Layer 19 of a small transformer language model trained on English Wikipedia (22 layers, counted from 0, width 96).
A neuron adds its activation times its output weights to the MLP's output. To switch it off is to set its activation to zero at one token and run the rest of the model.

Output weights of the MLP neurons that the questions are about. A number n stands for (n - 128) times 0.014.
n2: 148, 157, 94, 125, 138, 87, 152, 134, 144, 149, 115, 133, 149, 171, 133, 142, 131, 187, 139, 92, 138, 110, 142, 114, 132, 137, 128, 136, 152, 132, 103, 164, 114, 112, 141, 113, 110, 164, 123, 158, 129, 125, 121, 114, 135, 139, 121, 161, 162, 118, 185, 121, 135, 128, 141, 160, 116, 126, 99, 151, 136, 130, 126, 108, 121, 123, 124, 128, 134, 186, 112, 143, 129, 107, 103, 140, 137, 102, 125, 122, 124, 137, 104, 151, 132, 111, 143, 153, 105, 132, 146, 133, 79, 99, 160, 131
n28: 121, 137, 85, 116, 152, 151, 127, 118, 107, 112, 143, 133, 136, 86, 154, 146, 131, 124, 92, 118, 114, 101, 129, 153, 138, 138, 152, 141, 122, 127, 147, 139, 137, 122, 138, 128, 111, 145, 112, 124, 113, 160, 117, 154, 130, 163, 138, 153, 102, 140, 80, 110, 115, 160, 109, 138, 112, 142, 136, 126, 149, 142, 158, 116, 114, 128, 90, 100, 121, 147, 57, 115, 154, 154, 130, 145, 125, 101, 117, 109, 144, 108, 147, 104, 109, 117, 117, 149, 156, 156, 149, 130, 85, 106, 162, 148
n80: 107, 125, 145, 114, 136, 156, 123, 140, 115, 137, 134, 121, 119, 169, 126, 172, 67, 122, 168, 168, 114, 136, 127, 149, 118, 166, 142, 118, 135, 132, 89, 147, 103, 141, 122, 119, 127, 117, 112, 157, 129, 151, 137, 120, 152, 128, 125, 126, 145, 143, 177, 105, 141, 167, 134, 120, 131, 89, 94, 145, 150, 131, 134, 158, 109, 115, 103, 111, 121, 102, 169, 134, 125, 141, 113, 133, 103, 74, 122, 146, 117, 115, 122, 147, 143, 133, 125, 126, 135, 115, 114, 132, 165, 146, 120, 152
n88: 104, 154, 161, 63, 179, 155, 135, 139, 163, 189, 144, 101, 90, 172, 144, 104, 109, 119, 130, 160, 130, 94, 106, 133, 103, 133, 155, 172, 110, 112, 70, 95, 147, 78, 104, 127, 252, 83, 137, 164, 137, 115, 135, 141, 128, 126, 157, 117, 133, 158, 145, 110, 123, 128, 131, 141, 203, 114, 114, 106, 140, 150, 94, 139, 138, 127, 76, 106, 118, 116, 113, 128, 181, 165, 155, 136, 165, 137, 203, 110, 134, 165, 158, 110, 119, 106, 146, 119, 127, 131, 182, 55, 144, 132, 113, 113
n103: 151, 129, 122, 144, 123, 105, 141, 115, 106, 121, 116, 95, 130, 125, 127, 137, 159, 117, 139, 140, 125, 138, 153, 121, 127, 117, 140, 133, 125, 128, 125, 115, 143, 160, 128, 140, 6, 149, 141, 126, 127, 111, 138, 111, 122, 103, 99, 118, 139, 125, 113, 174, 123, 92, 106, 150, 121, 135, 109, 130, 105, 139, 146, 104, 118, 125, 136, 131, 90, 166, 142, 134, 140, 122, 119, 114, 131, 107, 116, 122, 135, 114, 102, 149, 142, 128, 122, 111, 127, 119, 117, 137, 117, 126, 110, 123
n108: 123, 100, 132, 68, 126, 139, 130, 121, 112, 153, 145, 127, 139, 152, 119, 131, 120, 137, 152, 78, 109, 137, 133, 121, 125, 117, 143, 139, 152, 108, 112, 148, 126, 128, 136, 163, 25, 129, 126, 140, 148, 127, 139, 134, 127, 127, 154, 161, 181, 154, 160, 126, 133, 140, 149, 151, 123, 158, 102, 130, 149, 125, 132, 179, 133, 140, 114, 139, 107, 176, 160, 146, 101, 149, 105, 130, 128, 140, 154, 119, 112, 145, 130, 87, 129, 115, 147, 153, 103, 108, 157, 112, 140, 145, 107, 151
n141: 146, 106, 125, 146, 110, 153, 118, 93, 132, 157, 143, 102, 106, 133, 116, 167, 119, 139, 122, 131, 118, 129, 152, 101, 120, 137, 147, 119, 112, 141, 127, 114, 143, 95, 106, 104, 195, 110, 134, 143, 119, 116, 118, 140, 125, 148, 147, 145, 108, 135, 66, 82, 141, 93, 143, 163, 151, 124, 140, 127, 155, 137, 97, 162, 146, 106, 134, 145, 95, 131, 129, 132, 151, 122, 128, 116, 139, 135, 136, 132, 133, 153, 118, 127, 135, 120, 123, 139, 105, 101, 66, 118, 124, 140, 152, 153
n153: 129, 147, 117, 139, 130, 121, 119, 121, 163, 133, 159, 136, 140, 135, 119, 159, 133, 72, 165, 134, 129, 159, 139, 125, 143, 143, 136, 112, 124, 148, 120, 99, 116, 124, 136, 102, 164, 146, 119, 140, 133, 147, 122, 129, 90, 124, 93, 99, 113, 112, 128, 114, 142, 133, 90, 131, 104, 145, 156, 136, 115, 97, 140, 186, 98, 137, 149, 120, 135, 102, 132, 127, 97, 144, 146, 107, 137, 136, 127, 145, 116, 115, 147, 121, 133, 129, 132, 142, 106, 116, 133, 119, 111, 145, 103, 168
n167: 111, 123, 136, 102, 151, 128, 166, 124, 146, 151, 92, 135, 109, 141, 151, 98, 102, 165, 152, 132, 153, 119, 115, 105, 175, 156, 132, 125, 142, 141, 124, 135, 89, 140, 146, 157, 24, 139, 126, 110, 78, 110, 118, 131, 149, 151, 139, 125, 144, 126, 59, 139, 133, 90, 124, 139, 149, 154, 132, 142, 112, 152, 106, 169, 128, 111, 137, 118, 125, 168, 108, 125, 154, 111, 125, 86, 126, 100, 117, 128, 145, 144, 139, 115, 89, 93, 145, 144, 134, 133, 102, 104, 123, 101, 108, 138
n174: 124, 131, 124, 136, 161, 98, 114, 161, 116, 169, 136, 155, 129, 107, 139, 121, 111, 116, 130, 130, 107, 109, 142, 145, 135, 134, 149, 114, 112, 140, 106, 137, 146, 138, 163, 142, 174, 162, 124, 96, 138, 159, 119, 120, 168, 132, 144, 138, 91, 137, 184, 128, 125, 152, 83, 112, 124, 129, 135, 126, 121, 110, 127, 105, 128, 165, 140, 117, 116, 109, 120, 134, 126, 139, 114, 176, 117, 97, 110, 126, 125, 90, 142, 138, 135, 118, 143, 108, 179, 138, 164, 165, 124, 120, 143, 141
n195: 128, 112, 129, 124, 140, 138, 142, 125, 102, 150, 140, 110, 118, 158, 147, 131, 107, 161, 132, 148, 143, 113, 141, 167, 148, 128, 115, 108, 152, 131, 128, 149, 116, 106, 106, 181, 137, 152, 111, 152, 135, 108, 139, 119, 147, 127, 170, 136, 85, 108, 76, 144, 107, 118, 153, 122, 118, 166, 171, 112, 107, 111, 114, 138, 101, 111, 150, 157, 113, 146, 102, 152, 133, 151, 124, 151, 128, 95, 109, 107, 150, 124, 130, 106, 124, 116, 150, 85, 121, 130, 146, 118, 125, 127, 86, 114
n232: 139, 133, 104, 126, 144, 125, 137, 162, 129, 103, 104, 94, 147, 121, 138, 88, 144, 136, 92, 118, 162, 125, 133, 94, 141, 138, 107, 128, 123, 131, 118, 123, 127, 145, 138, 138, 79, 127, 111, 124, 137, 113, 132, 131, 129, 94, 108, 122, 106, 136, 99, 111, 139, 141, 140, 124, 125, 178, 146, 154, 152, 153, 145, 122, 163, 133, 142, 157, 115, 153, 110, 130, 134, 129, 159, 116, 130, 151, 163, 98, 142, 129, 117, 177, 96, 153, 105, 101, 119, 103, 111, 153, 119, 142, 125, 110
n248: 122, 127, 109, 114, 167, 127, 114, 96, 147, 137, 124, 126, 150, 122, 144, 131, 111, 138, 127, 106, 129, 107, 110, 184, 150, 133, 139, 148, 151, 158, 130, 148, 106, 130, 113, 122, 172, 149, 131, 128, 82, 121, 117, 83, 108, 122, 82, 162, 146, 122, 145, 149, 152, 120, 133, 143, 121, 97, 124, 126, 117, 125, 96, 123, 142, 76, 139, 136, 154, 105, 155, 130, 87, 111, 130, 140, 127, 138, 116, 134, 134, 139, 115, 95, 174, 112, 95, 177, 107, 144, 134, 171, 87, 149, 131, 131

Each question names a token from some text and the token that comes next. It shows the activations a of the neurons there, in the order above. A number n stands for (n - 128) times 0.066.

Then comes g, the gradient of the next token's log-probability with respect to the MLP's output, scaled to length 1. A neuron's effect is roughly proportional to its activation times (output weights . g). A number n stands for (n - 128) times 0.0032.

"ch", then "um"
a: 148, 164, 115, 118, 199, 126, 137, 127, 129, 127, 127, 132, 122
g: 152, 183, 107, 177, 162, 108, 192, 170, 132, 110, 146, 160, 176, 184, 111, 73, 138, 126, 112, 140, 114, 170, 149, 105, 138, 185, 127, 142, 120, 152, 126, 134, 121, 172, 104, 135, 134, 135, 177, 81, 109, 131, 123, 124, 120, 95, 117, 116, 142, 236, 119, 191, 155, 198, 136, 100, 159, 114, 188, 172, 168, 199, 140, 130, 139, 132, 126, 109, 99, 106, 102, 116, 131, 168, 156, 167, 99, 108, 135, 163, 101, 114, 152, 156, 140, 100, 141, 107, 160, 147, 124, 126, 150, 142, 90, 63
Which neuron, switched off, raises the next token's probability most? n141

" December", then " 2003"
a: 129, 131, 133, 128, 129, 125, 129, 128, 129, 131, 128, 121, 129
g: 131, 118, 101, 137, 131, 99, 194, 93, 149, 162, 102, 165, 101, 113, 126, 134, 157, 108, 143, 131, 152, 125, 125, 101, 175, 113, 104, 163, 85, 156, 236, 86, 108, 209, 145, 127, 124, 94, 139, 142, 113, 68, 129, 134, 88, 62, 140, 100, 81, 190, 136, 141, 140, 122, 88, 106, 77, 137, 99, 107, 104, 148, 86, 154, 129, 103, 115, 126, 189, 117, 67, 141, 132, 146, 120, 101, 147, 120, 129, 100, 134, 177, 133, 140, 105, 66, 186, 105, 102, 96, 149, 145, 139, 145, 170, 98
Which neuron, switched off, raises the next token's probability most? n80

" club", then " during"
a: 128, 140, 129, 130, 133, 121, 133, 109, 130, 129, 129, 127, 120
g: 137, 117, 140, 123, 149, 148, 147, 195, 96, 154, 177, 106, 161, 109, 110, 188, 152, 129, 133, 116, 147, 100, 107, 153, 115, 107, 124, 144, 64, 99, 136, 155, 186, 151, 165, 100, 94, 119, 100, 114, 136, 107, 190, 150, 188, 136, 164, 122, 114, 113, 126, 164, 94, 104, 141, 119, 140, 141, 199, 109, 96, 191, 142, 167, 147, 73, 147, 129, 121, 107, 132, 127, 132, 108, 45, 108, 55, 184, 92, 138, 58, 107, 144, 128, 155, 194, 115, 116, 126, 138, 80, 110, 115, 99, 147, 102
Which neuron, switched off, lowers the next token's probability most? n153

" his", then " contribut"
a: 127, 127, 126, 133, 128, 126, 133, 128, 127, 101, 128, 130, 130
g: 197, 197, 91, 203, 110, 150, 88, 138, 138, 140, 150, 117, 66, 119, 69, 139, 148, 109, 127, 156, 138, 117, 91, 145, 116, 127, 128, 129, 190, 109, 167, 143, 41, 129, 68, 125, 120, 141, 128, 168, 119, 141, 67, 160, 145, 114, 184, 122, 94, 183, 122, 133, 130, 125, 145, 129, 84, 148, 145, 138, 144, 153, 129, 173, 114, 109, 105, 161, 86, 121, 140, 114, 177, 109, 153, 82, 124, 131, 131, 139, 67, 116, 106, 79, 118, 165, 77, 131, 95, 111, 129, 117, 177, 106, 83, 88
Which neuron, switched off, lowers the next token's probability most? n174

"K", then " Z"
a: 126, 128, 127, 112, 174, 176, 92, 127, 132, 118, 125, 129, 132
g: 138, 138, 140, 99, 124, 74, 181, 132, 139, 116, 157, 163, 153, 76, 125, 114, 82, 203, 195, 120, 110, 169, 94, 106, 143, 226, 114, 137, 107, 148, 124, 133, 166, 159, 97, 164, 126, 180, 127, 97, 161, 124, 138, 190, 114, 117, 110, 112, 124, 152, 85, 113, 118, 97, 158, 118, 68, 137, 146, 147, 168, 170, 123, 158, 132, 142, 95, 179, 145, 130, 129, 114, 115, 164, 89, 172, 134, 154, 105, 111, 173, 85, 106, 143, 66, 71, 136, 126, 155, 121, 86, 130, 72, 169, 135, 114
Which two neurons, each switched off alone, lower its probability most, in order? n88, n108

" show", then " \""
a: 130, 123, 126, 126, 143, 119, 125, 119, 125, 129, 122, 124, 129
g: 58, 160, 91, 154, 131, 131, 123, 108, 159, 100, 139, 89, 99, 135, 90, 125, 140, 114, 150, 160, 82, 131, 105, 131, 94, 137, 164, 142, 148, 90, 70, 146, 93, 79, 172, 124, 151, 191, 103, 145, 135, 117, 130, 178, 164, 88, 95, 125, 102, 145, 115, 116, 132, 94, 202, 171, 128, 144, 112, 146, 144, 103, 122, 150, 177, 168, 158, 180, 82, 137, 132, 93, 146, 170, 132, 119, 150, 154, 145, 120, 209, 120, 106, 56, 116, 100, 152, 178, 105, 104, 151, 125, 173, 99, 108, 58
Which neuron, switched off, raises the next token's probability most? n108

" the", then " Di"
a: 128, 106, 132, 125, 128, 127, 132, 122, 129, 106, 127, 131, 128
g: 177, 123, 151, 98, 133, 100, 118, 117, 138, 144, 153, 119, 91, 86, 116, 179, 62, 120, 120, 88, 118, 138, 67, 106, 94, 169, 167, 111, 141, 165, 160, 142, 146, 180, 142, 139, 166, 99, 92, 156, 163, 97, 103, 142, 169, 118, 103, 191, 138, 218, 130, 108, 104, 122, 123, 127, 135, 145, 158, 109, 118, 106, 44, 131, 137, 137, 123, 194, 136, 127, 101, 119, 104, 167, 151, 152, 87, 141, 119, 118, 130, 170, 170, 158, 110, 87, 156, 112, 168, 91, 81, 127, 129, 163, 38, 129
Which neuron, switched off, raises the next token's probability most? n174

" 17", then " March"
a: 132, 142, 127, 128, 126, 126, 127, 122, 121, 100, 131, 127, 131
g: 80, 133, 158, 121, 106, 135, 111, 138, 146, 94, 68, 136, 155, 161, 48, 89, 179, 115, 204, 124, 134, 152, 135, 155, 137, 173, 131, 145, 132, 155, 160, 129, 54, 94, 69, 135, 137, 138, 136, 170, 168, 170, 106, 147, 112, 84, 67, 66, 140, 102, 130, 143, 114, 130, 161, 175, 134, 110, 110, 148, 77, 137, 149, 136, 129, 136, 190, 120, 143, 121, 114, 174, 123, 102, 127, 208, 103, 115, 113, 84, 150, 112, 177, 168, 144, 140, 103, 108, 119, 82, 158, 146, 121, 146, 180, 115
Which neuron, switched off, raises the next token's probability most? n28

"ke", then "."
a: 114, 118, 127, 115, 190, 127, 132, 118, 133, 127, 126, 128, 128
g: 176, 119, 138, 164, 156, 120, 136, 147, 148, 194, 118, 137, 148, 126, 170, 110, 80, 130, 148, 142, 165, 128, 128, 118, 184, 90, 163, 168, 141, 118, 151, 156, 75, 154, 143, 160, 122, 113, 102, 126, 185, 127, 117, 89, 177, 156, 58, 120, 146, 77, 121, 91, 159, 138, 128, 78, 128, 114, 147, 86, 141, 157, 99, 146, 114, 156, 105, 127, 45, 164, 139, 96, 136, 106, 63, 94, 178, 160, 97, 111, 147, 141, 173, 169, 72, 143, 145, 143, 107, 180, 129, 93, 144, 92, 71, 82
Which neuron, switched off, raises the next token's probability most? n2

" rel", then "ea"
a: 128, 127, 131, 128, 128, 127, 115, 130, 125, 128, 131, 150, 129
g: 122, 124, 151, 121, 82, 156, 130, 125, 115, 100, 94, 123, 157, 129, 125, 116, 125, 124, 150, 153, 173, 122, 154, 99, 185, 129, 120, 94, 193, 93, 131, 120, 145, 37, 130, 135, 121, 96, 86, 63, 205, 139, 126, 105, 130, 109, 117, 157, 90, 170, 127, 124, 114, 109, 103, 105, 179, 126, 114, 182, 108, 165, 143, 141, 158, 163, 101, 147, 162, 146, 127, 75, 160, 150, 97, 131, 104, 140, 35, 113, 135, 29, 90, 118, 131, 86, 142, 149, 125, 98, 135, 168, 119, 78, 92, 134
Which neuron, switched off, lowers the next token's probability most? n232

" the", then " season"
a: 127, 117, 128, 132, 127, 127, 131, 128, 127, 117, 127, 130, 129
g: 124, 133, 140, 85, 116, 158, 117, 139, 130, 140, 69, 136, 152, 186, 198, 120, 107, 110, 120, 109, 118, 112, 137, 112, 163, 93, 152, 103, 94, 118, 167, 122, 92, 84, 69, 145, 160, 90, 97, 199, 121, 93, 100, 35, 121, 154, 184, 100, 129, 118, 138, 128, 127, 147, 135, 112, 113, 122, 120, 133, 112, 149, 81, 88, 145, 95, 144, 104, 144, 129, 149, 142, 116, 112, 114, 111, 150, 147, 156, 158, 93, 89, 135, 178, 182, 135, 112, 93, 149, 110, 166, 56, 54, 159, 90, 201
Which neuron, switched off, lowers the next token's probability most? n28

",", then " with"
a: 128, 134, 126, 128, 126, 125, 127, 127, 134, 130, 128, 131, 117
g: 130, 85, 157, 191, 94, 140, 205, 188, 187, 152, 144, 100, 114, 111, 167, 142, 91, 98, 120, 159, 99, 107, 84, 134, 142, 145, 90, 103, 97, 95, 136, 168, 108, 165, 148, 151, 140, 124, 167, 158, 141, 99, 172, 133, 145, 149, 206, 175, 87, 113, 121, 105, 180, 125, 132, 120, 117, 127, 116, 97, 116, 164, 124, 170, 140, 134, 133, 80, 118, 122, 116, 117, 116, 163, 138, 176, 174, 104, 148, 92, 91, 175, 145, 140, 180, 155, 138, 145, 103, 79, 195, 112, 112, 175, 128, 193
Which neuron, switched off, lowers the next token's probability most? n248

"men", then "'"
a: 132, 120, 124, 117, 167, 128, 118, 126, 124, 130, 138, 203, 131
g: 107, 152, 74, 110, 128, 136, 112, 184, 104, 115, 121, 136, 148, 203, 138, 158, 130, 109, 70, 94, 42, 103, 193, 137, 125, 120, 159, 141, 121, 107, 112, 100, 94, 103, 76, 130, 128, 109, 93, 153, 85, 173, 197, 123, 174, 84, 172, 155, 100, 134, 140, 144, 143, 160, 129, 118, 95, 132, 127, 129, 113, 87, 84, 104, 61, 132, 112, 97, 148, 126, 103, 125, 101, 129, 119, 159, 120, 118, 76, 110, 70, 192, 98, 100, 115, 92, 192, 105, 143, 78, 116, 133, 105, 151, 94, 137
Which neuron, switched off, lowers the next token's probability most? n195

"s", then " first"
a: 135, 145, 127, 128, 126, 125, 134, 128, 129, 95, 126, 126, 129
g: 132, 125, 122, 146, 110, 94, 76, 113, 150, 83, 162, 173, 163, 157, 86, 97, 158, 110, 24, 159, 186, 132, 202, 188, 127, 107, 177, 109, 125, 180, 164, 121, 201, 138, 140, 145, 146, 116, 112, 139, 98, 124, 115, 165, 124, 89, 144, 189, 145, 91, 125, 114, 148, 117, 155, 117, 127, 109, 122, 106, 77, 110, 191, 99, 133, 69, 179, 117, 161, 129, 129, 175, 153, 140, 107, 107, 125, 122, 122, 112, 96, 130, 107, 117, 107, 123, 157, 126, 118, 78, 132, 128, 167, 113, 155, 65
Which neuron, switched off, lowers the next token's probability most? n174

" three", then " Bun"
a: 127, 125, 134, 126, 127, 126, 128, 127, 123, 119, 128, 125, 131
g: 107, 116, 137, 88, 107, 134, 121, 133, 117, 124, 129, 77, 88, 87, 138, 84, 133, 114, 122, 137, 150, 169, 77, 133, 143, 149, 70, 116, 85, 180, 131, 76, 64, 105, 138, 113, 89, 167, 104, 130, 108, 98, 125, 203, 170, 155, 140, 60, 136, 151, 112, 113, 147, 97, 100, 118, 145, 122, 116, 136, 170, 136, 104, 169, 155, 156, 160, 111, 144, 127, 153, 129, 116, 132, 194, 128, 117, 114, 120, 101, 197, 151, 106, 84, 134, 61, 114, 133, 125, 106, 97, 177, 49, 62, 185, 146
Which neuron, switched off, raises the next token's probability most? n167

" once", then " again"
a: 128, 130, 127, 120, 128, 123, 124, 130, 142, 129, 107, 156, 128
g: 125, 127, 102, 182, 110, 62, 132, 67, 165, 110, 176, 110, 164, 106, 93, 182, 94, 82, 112, 137, 148, 119, 145, 201, 151, 212, 111, 127, 115, 142, 178, 156, 152, 180, 135, 145, 155, 138, 147, 176, 150, 124, 150, 88, 108, 113, 107, 90, 129, 152, 148, 146, 125, 102, 109, 109, 148, 62, 167, 165, 171, 91, 145, 102, 105, 113, 138, 86, 171, 113, 136, 169, 141, 103, 150, 154, 147, 127, 150, 158, 138, 78, 126, 132, 136, 183, 112, 123, 112, 176, 106, 164, 161, 105, 200, 138
Which neuron, switched off, lowers the next token's probability most? n195